Layer 2 of a small transformer language model trained on English Wikipedia (8 layers, counted from 0, width 128).
Take only the direct path to the model's output, skipping the later layers: a vector added to the residual stream pushes a token's score in proportion to its dot product with that token's output vector.

Output vectors of the tokens that the questions are about. A number n stands for (n - 128) times 0.017.
"ap": 115, 135, 74, 93, 104, 134, 130, 99, 6, 151, 102, 147, 123, 135, 95, 147, 130, 105, 163, 156, 107, 171, 102, 115, 128, 86, 117, 162, 149, 184, 112, 189, 134, 118, 185, 134, 133, 159, 142, 143, 168, 153, 94, 146, 101, 157, 173, 162, 124, 171, 144, 172, 80, 135, 134, 140, 169, 137, 132, 85, 139, 116, 136, 79, 146, 109, 125, 158, 117, 108, 113, 140, 184, 136, 137, 53, 176, 89, 135, 58, 118, 112, 164, 125, 147, 102, 48, 182, 102, 129, 117, 153, 87, 178, 129, 143, 128, 101, 74, 145, 92, 162, 133, 136, 154, 153, 111, 112, 151, 111, 131, 102, 121, 149, 146, 91, 120, 127, 181, 135, 103, 106, 146, 183, 171, 170, 110, 106
"ith": 88, 152, 132, 133, 111, 136, 126, 184, 61, 93, 92, 104, 152, 146, 118, 60, 137, 142, 106, 87, 14, 116, 156, 102, 172, 154, 122, 54, 112, 160, 82, 101, 130, 160, 159, 104, 119, 41, 90, 138, 147, 92, 86, 101, 227, 129, 189, 130, 90, 169, 189, 68, 166, 154, 69, 137, 195, 127, 181, 102, 142, 96, 169, 135, 121, 153, 149, 96, 103, 116, 108, 60, 84, 179, 106, 123, 176, 149, 157, 81, 129, 183, 134, 154, 142, 177, 136, 176, 150, 175, 95, 166, 84, 86, 141, 154, 228, 123, 139, 94, 80, 142, 165, 129, 105, 207, 113, 58, 133, 124, 118, 179, 64, 70, 139, 107, 138, 138, 139, 67, 79, 119, 190, 150, 114, 211, 60, 99
"aving": 88, 136, 69, 189, 165, 99, 72, 175, 44, 166, 76, 148, 154, 105, 174, 89, 103, 178, 98, 155, 119, 169, 109, 166, 61, 107, 120, 138, 106, 129, 109, 145, 169, 105, 176, 133, 138, 84, 170, 124, 159, 123, 102, 219, 152, 91, 164, 140, 105, 134, 230, 147, 124, 197, 53, 129, 128, 129, 166, 132, 148, 171, 208, 160, 101, 189, 130, 108, 192, 68, 136, 152, 93, 106, 134, 88, 138, 168, 178, 82, 177, 123, 174, 191, 182, 164, 122, 106, 105, 97, 167, 76, 112, 78, 111, 202, 95, 144, 120, 214, 100, 117, 170, 123, 109, 142, 120, 113, 133, 50, 69, 142, 64, 193, 133, 86, 92, 166, 82, 77, 111, 129, 169, 138, 172, 120, 163, 132
"oring": 68, 132, 29, 133, 112, 145, 107, 146, 97, 197, 128, 133, 110, 131, 181, 91, 116, 177, 159, 120, 58, 105, 123, 132, 113, 116, 104, 97, 102, 75, 112, 70, 83, 190, 206, 139, 143, 54, 142, 73, 113, 95, 152, 164, 65, 167, 220, 138, 97, 201, 157, 105, 202, 183, 180, 75, 167, 101, 72, 153, 109, 165, 191, 142, 136, 213, 129, 107, 117, 99, 150, 127, 96, 115, 164, 155, 90, 150, 168, 100, 116, 135, 155, 190, 155, 176, 68, 156, 92, 105, 161, 142, 142, 121, 182, 96, 169, 191, 168, 146, 159, 115, 134, 166, 126, 115, 122, 59, 129, 115, 169, 89, 63, 155, 92, 70, 75, 162, 50, 119, 95, 88, 216, 201, 69, 175, 117, 204
"'": 133, 165, 148, 165, 156, 97, 132, 101, 164, 137, 84, 211, 224, 110, 118, 151, 122, 93, 93, 86, 152, 158, 113, 115, 92, 98, 82, 102, 107, 116, 135, 108, 150, 118, 117, 148, 155, 147, 151, 168, 110, 142, 112, 205, 129, 176, 143, 116, 150, 143, 126, 121, 125, 111, 140, 68, 97, 162, 112, 79, 147, 86, 94, 191, 133, 86, 133, 54, 130, 123, 113, 127, 88, 119, 93, 111, 158, 112, 118, 52, 187, 114, 137, 111, 109, 128, 142, 169, 99, 163, 192, 90, 106, 96, 95, 138, 150, 83, 70, 145, 124, 108, 120, 179, 146, 123, 114, 69, 122, 115, 107, 116, 57, 83, 132, 84, 128, 139, 184, 123, 155, 133, 124, 138, 127, 168, 190, 112
" was": 137, 91, 110, 156, 109, 114, 115, 136, 122, 133, 121, 152, 121, 110, 109, 132, 65, 126, 146, 155, 95, 99, 142, 159, 72, 130, 121, 153, 100, 111, 134, 85, 113, 125, 136, 95, 85, 156, 137, 126, 163, 147, 133, 155, 106, 150, 138, 204, 123, 130, 118, 86, 108, 84, 161, 134, 139, 103, 140, 170, 126, 144, 96, 155, 146, 97, 94, 108, 151, 144, 70, 132, 115, 95, 97, 113, 147, 146, 106, 181, 137, 123, 116, 96, 140, 129, 174, 141, 137, 66, 141, 111, 87, 144, 85, 157, 122, 102, 154, 132, 144, 135, 80, 134, 139, 104, 137, 139, 178, 87, 124, 138, 159, 94, 130, 153, 69, 148, 173, 118, 140, 84, 180, 102, 177, 109, 145, 105

Each question shows what one neuron of this layer's MLP adds at an activation of 1. A number n stands for (n - 128) times 0.0035.

n444: 95, 110, 119, 151, 122, 146, 132, 163, 120, 87, 100, 121, 114, 109, 177, 156, 127, 119, 157, 92, 123, 109, 117, 109, 113, 118, 157, 156, 99, 133, 130, 109, 145, 129, 153, 122, 69, 142, 122, 114, 131, 116, 117, 126, 112, 126, 161, 122, 121, 158, 156, 122, 146, 134, 149, 133, 134, 114, 121, 140, 129, 115, 129, 104, 146, 110, 131, 108, 120, 88, 101, 129, 85, 115, 145, 118, 129, 147, 132, 120, 131, 129, 129, 140, 108, 132, 88, 143, 122, 107, 119, 151, 117, 108, 128, 127, 134, 115, 125, 94, 101, 109, 141, 170, 162, 159, 123, 171, 102, 127, 152, 149, 182, 149, 137, 140, 165, 151, 107, 130, 146, 82, 138, 124, 126, 144, 139, 141
Pushed down most: "'"

n372: 109, 115, 132, 114, 119, 121, 142, 120, 105, 140, 128, 123, 131, 145, 88, 117, 142, 124, 138, 123, 139, 118, 129, 126, 139, 127, 125, 127, 154, 109, 155, 145, 118, 134, 112, 107, 109, 117, 115, 139, 132, 108, 133, 102, 151, 110, 150, 135, 133, 152, 113, 164, 124, 116, 137, 152, 131, 126, 134, 147, 117, 112, 120, 124, 113, 135, 112, 129, 135, 86, 125, 140, 149, 112, 157, 118, 124, 138, 154, 132, 143, 145, 143, 143, 106, 95, 102, 156, 161, 154, 101, 127, 91, 113, 117, 123, 118, 128, 121, 165, 109, 104, 122, 100, 132, 116, 119, 136, 121, 157, 119, 130, 145, 119, 131, 128, 166, 115, 145, 140, 132, 124, 135, 141, 121, 142, 121, 98
Pushed down most: "oring"

n607: 134, 151, 168, 133, 115, 184, 134, 127, 149, 84, 127, 122, 126, 105, 88, 127, 145, 103, 92, 102, 118, 141, 134, 120, 129, 143, 107, 124, 132, 139, 113, 116, 120, 122, 133, 127, 157, 120, 124, 135, 92, 132, 113, 137, 108, 142, 133, 126, 172, 157, 136, 159, 129, 101, 109, 110, 114, 168, 150, 145, 143, 92, 136, 118, 131, 144, 134, 136, 124, 126, 137, 129, 123, 110, 146, 144, 112, 142, 132, 132, 147, 132, 100, 134, 100, 119, 129, 166, 177, 154, 101, 116, 145, 135, 115, 117, 131, 137, 147, 128, 140, 146, 153, 138, 146, 113, 153, 127, 102, 144, 110, 122, 143, 159, 151, 74, 129, 159, 96, 154, 128, 153, 138, 108, 159, 131, 143, 168
Which of these tokens does it push up most? "'"

n197: 127, 145, 130, 126, 153, 120, 126, 157, 155, 119, 117, 150, 130, 134, 120, 137, 120, 148, 145, 136, 107, 117, 149, 141, 110, 126, 140, 117, 113, 95, 130, 142, 124, 139, 148, 126, 129, 114, 157, 159, 118, 116, 123, 135, 125, 87, 162, 118, 127, 132, 145, 105, 155, 136, 136, 128, 124, 96, 132, 142, 147, 118, 99, 159, 117, 124, 117, 140, 130, 119, 101, 120, 108, 124, 97, 124, 152, 171, 131, 109, 86, 154, 120, 134, 123, 144, 149, 125, 160, 115, 116, 118, 123, 117, 121, 129, 111, 120, 106, 127, 156, 95, 111, 126, 155, 124, 143, 151, 156, 140, 144, 138, 134, 95, 141, 108, 109, 130, 125, 124, 129, 95, 111, 118, 129, 119, 142, 114
Which of these tokens does it push up most? " was"

n392: 112, 111, 120, 155, 143, 137, 104, 121, 126, 123, 98, 115, 148, 165, 141, 118, 122, 92, 152, 169, 148, 156, 120, 112, 121, 118, 113, 76, 134, 116, 139, 124, 88, 123, 129, 123, 123, 139, 146, 121, 101, 163, 117, 129, 138, 124, 114, 164, 98, 164, 133, 155, 116, 133, 153, 122, 106, 166, 136, 98, 102, 101, 120, 146, 123, 149, 112, 148, 140, 77, 126, 93, 112, 142, 153, 144, 128, 147, 124, 100, 118, 133, 116, 115, 137, 140, 120, 140, 167, 122, 155, 129, 155, 130, 92, 125, 153, 133, 154, 101, 91, 108, 124, 123, 115, 166, 33, 177, 183, 116, 117, 136, 96, 118, 108, 108, 107, 124, 147, 157, 140, 95, 101, 136, 132, 107, 151, 118
Which of these tokens does it push up most? "'"

n570: 118, 142, 91, 130, 116, 118, 172, 116, 151, 141, 122, 171, 102, 103, 149, 131, 157, 112, 113, 175, 108, 147, 99, 118, 153, 99, 111, 133, 133, 152, 130, 122, 149, 146, 117, 108, 123, 129, 143, 153, 140, 108, 127, 116, 131, 123, 166, 152, 126, 119, 112, 164, 90, 154, 139, 90, 113, 122, 107, 115, 125, 128, 123, 165, 154, 115, 124, 134, 108, 151, 142, 137, 147, 92, 139, 123, 147, 144, 124, 176, 97, 125, 126, 103, 91, 137, 115, 138, 110, 103, 150, 135, 78, 105, 127, 137, 109, 105, 125, 164, 139, 95, 103, 118, 125, 129, 117, 91, 155, 125, 116, 127, 98, 105, 97, 128, 121, 120, 135, 139, 145, 97, 139, 91, 109, 128, 149, 130
Which three tokens does it push up most, strongest first? "'", " was", "ap"

n385: 143, 122, 113, 135, 175, 123, 155, 109, 130, 130, 137, 150, 134, 141, 144, 133, 138, 138, 188, 125, 135, 142, 134, 169, 124, 131, 146, 139, 150, 150, 157, 130, 126, 129, 124, 128, 119, 146, 127, 115, 138, 132, 116, 141, 143, 144, 118, 120, 136, 142, 111, 96, 132, 137, 135, 134, 129, 129, 125, 111, 91, 125, 116, 145, 162, 133, 140, 144, 122, 137, 143, 162, 137, 136, 185, 103, 133, 143, 116, 88, 126, 138, 120, 119, 135, 155, 118, 149, 134, 120, 129, 83, 159, 139, 131, 119, 117, 114, 118, 110, 118, 126, 118, 88, 129, 132, 96, 100, 160, 140, 136, 115, 126, 135, 139, 110, 117, 81, 140, 114, 141, 136, 123, 137, 97, 116, 126, 135
Pushed down most: "ith"

n124: 150, 129, 152, 137, 152, 135, 140, 126, 121, 103, 93, 139, 138, 140, 150, 133, 130, 122, 82, 141, 143, 108, 78, 137, 148, 115, 158, 132, 111, 112, 145, 165, 153, 119, 117, 147, 101, 109, 173, 136, 165, 115, 131, 123, 132, 162, 139, 141, 133, 141, 153, 141, 94, 131, 139, 139, 98, 113, 156, 139, 174, 107, 116, 137, 159, 100, 164, 129, 100, 177, 110, 152, 122, 127, 150, 135, 132, 144, 175, 108, 133, 136, 126, 111, 92, 123, 95, 126, 120, 108, 143, 110, 102, 132, 92, 142, 144, 123, 129, 172, 59, 92, 115, 118, 151, 134, 119, 163, 119, 137, 136, 138, 116, 107, 128, 107, 125, 168, 207, 86, 167, 92, 131, 135, 118, 148, 95, 162
Which of these tokens does it push up most? "'"

n162: 138, 115, 142, 124, 148, 127, 113, 123, 144, 139, 140, 120, 108, 136, 123, 142, 115, 125, 134, 117, 139, 132, 177, 112, 133, 154, 134, 102, 101, 177, 134, 163, 110, 117, 119, 141, 85, 132, 135, 157, 99, 111, 121, 146, 135, 134, 136, 170, 123, 118, 160, 119, 126, 92, 106, 134, 135, 133, 144, 125, 147, 160, 134, 140, 140, 123, 129, 116, 155, 143, 106, 131, 114, 144, 119, 142, 99, 112, 153, 126, 120, 138, 115, 127, 118, 142, 78, 69, 142, 139, 98, 153, 157, 123, 149, 136, 98, 134, 151, 89, 131, 141, 130, 132, 152, 132, 159, 171, 156, 110, 126, 121, 143, 132, 146, 111, 157, 137, 135, 148, 140, 142, 114, 159, 164, 111, 169, 136
Which of these tokens does it push up most? " was"

n605: 115, 122, 136, 132, 131, 120, 121, 135, 131, 131, 152, 152, 139, 115, 96, 130, 146, 113, 117, 125, 132, 154, 115, 134, 80, 129, 106, 112, 97, 136, 136, 121, 147, 124, 119, 124, 108, 138, 105, 123, 118, 82, 131, 116, 117, 134, 113, 145, 137, 153, 137, 144, 122, 140, 118, 129, 135, 106, 129, 150, 120, 133, 92, 152, 86, 134, 111, 117, 150, 81, 142, 133, 139, 166, 138, 136, 109, 103, 134, 111, 92, 49, 160, 124, 161, 120, 116, 129, 124, 120, 129, 137, 131, 113, 131, 93, 120, 129, 127, 103, 133, 103, 124, 148, 133, 123, 121, 134, 139, 134, 111, 147, 131, 119, 133, 123, 145, 162, 108, 121, 111, 131, 93, 113, 118, 149, 141, 87
Which two tokens does it push up most, strongest first? "'", "aving"

n657: 161, 141, 116, 117, 132, 144, 164, 126, 136, 136, 129, 130, 121, 126, 113, 153, 120, 113, 147, 132, 104, 112, 140, 140, 136, 130, 121, 127, 122, 93, 127, 140, 112, 121, 78, 107, 130, 112, 98, 175, 105, 128, 129, 141, 154, 156, 146, 147, 147, 126, 111, 146, 135, 107, 132, 121, 137, 140, 132, 81, 140, 152, 122, 108, 129, 117, 123, 136, 112, 193, 140, 107, 107, 117, 125, 130, 96, 104, 143, 127, 134, 163, 133, 132, 143, 134, 129, 92, 98, 130, 151, 129, 181, 126, 151, 149, 136, 121, 140, 132, 136, 129, 112, 113, 159, 100, 122, 123, 95, 173, 121, 99, 175, 124, 135, 165, 116, 96, 87, 127, 135, 151, 108, 143, 140, 98, 120, 102
Pushed down most: "aving"

n279: 117, 132, 127, 167, 121, 147, 125, 88, 122, 118, 143, 140, 181, 124, 147, 133, 67, 109, 132, 119, 134, 85, 97, 132, 130, 119, 143, 155, 99, 100, 107, 121, 118, 116, 116, 119, 134, 133, 130, 103, 172, 110, 132, 109, 132, 134, 152, 142, 135, 142, 160, 83, 134, 109, 118, 127, 115, 142, 139, 111, 117, 135, 149, 154, 85, 136, 124, 149, 105, 124, 132, 145, 110, 130, 103, 161, 117, 125, 173, 152, 149, 140, 138, 144, 136, 130, 80, 103, 122, 95, 103, 94, 157, 127, 140, 134, 125, 94, 112, 165, 109, 134, 150, 150, 159, 140, 130, 119, 134, 129, 124, 153, 142, 112, 143, 115, 149, 115, 137, 139, 112, 155, 115, 131, 76, 107, 145, 160
Which of these tokens does it push up most? "aving"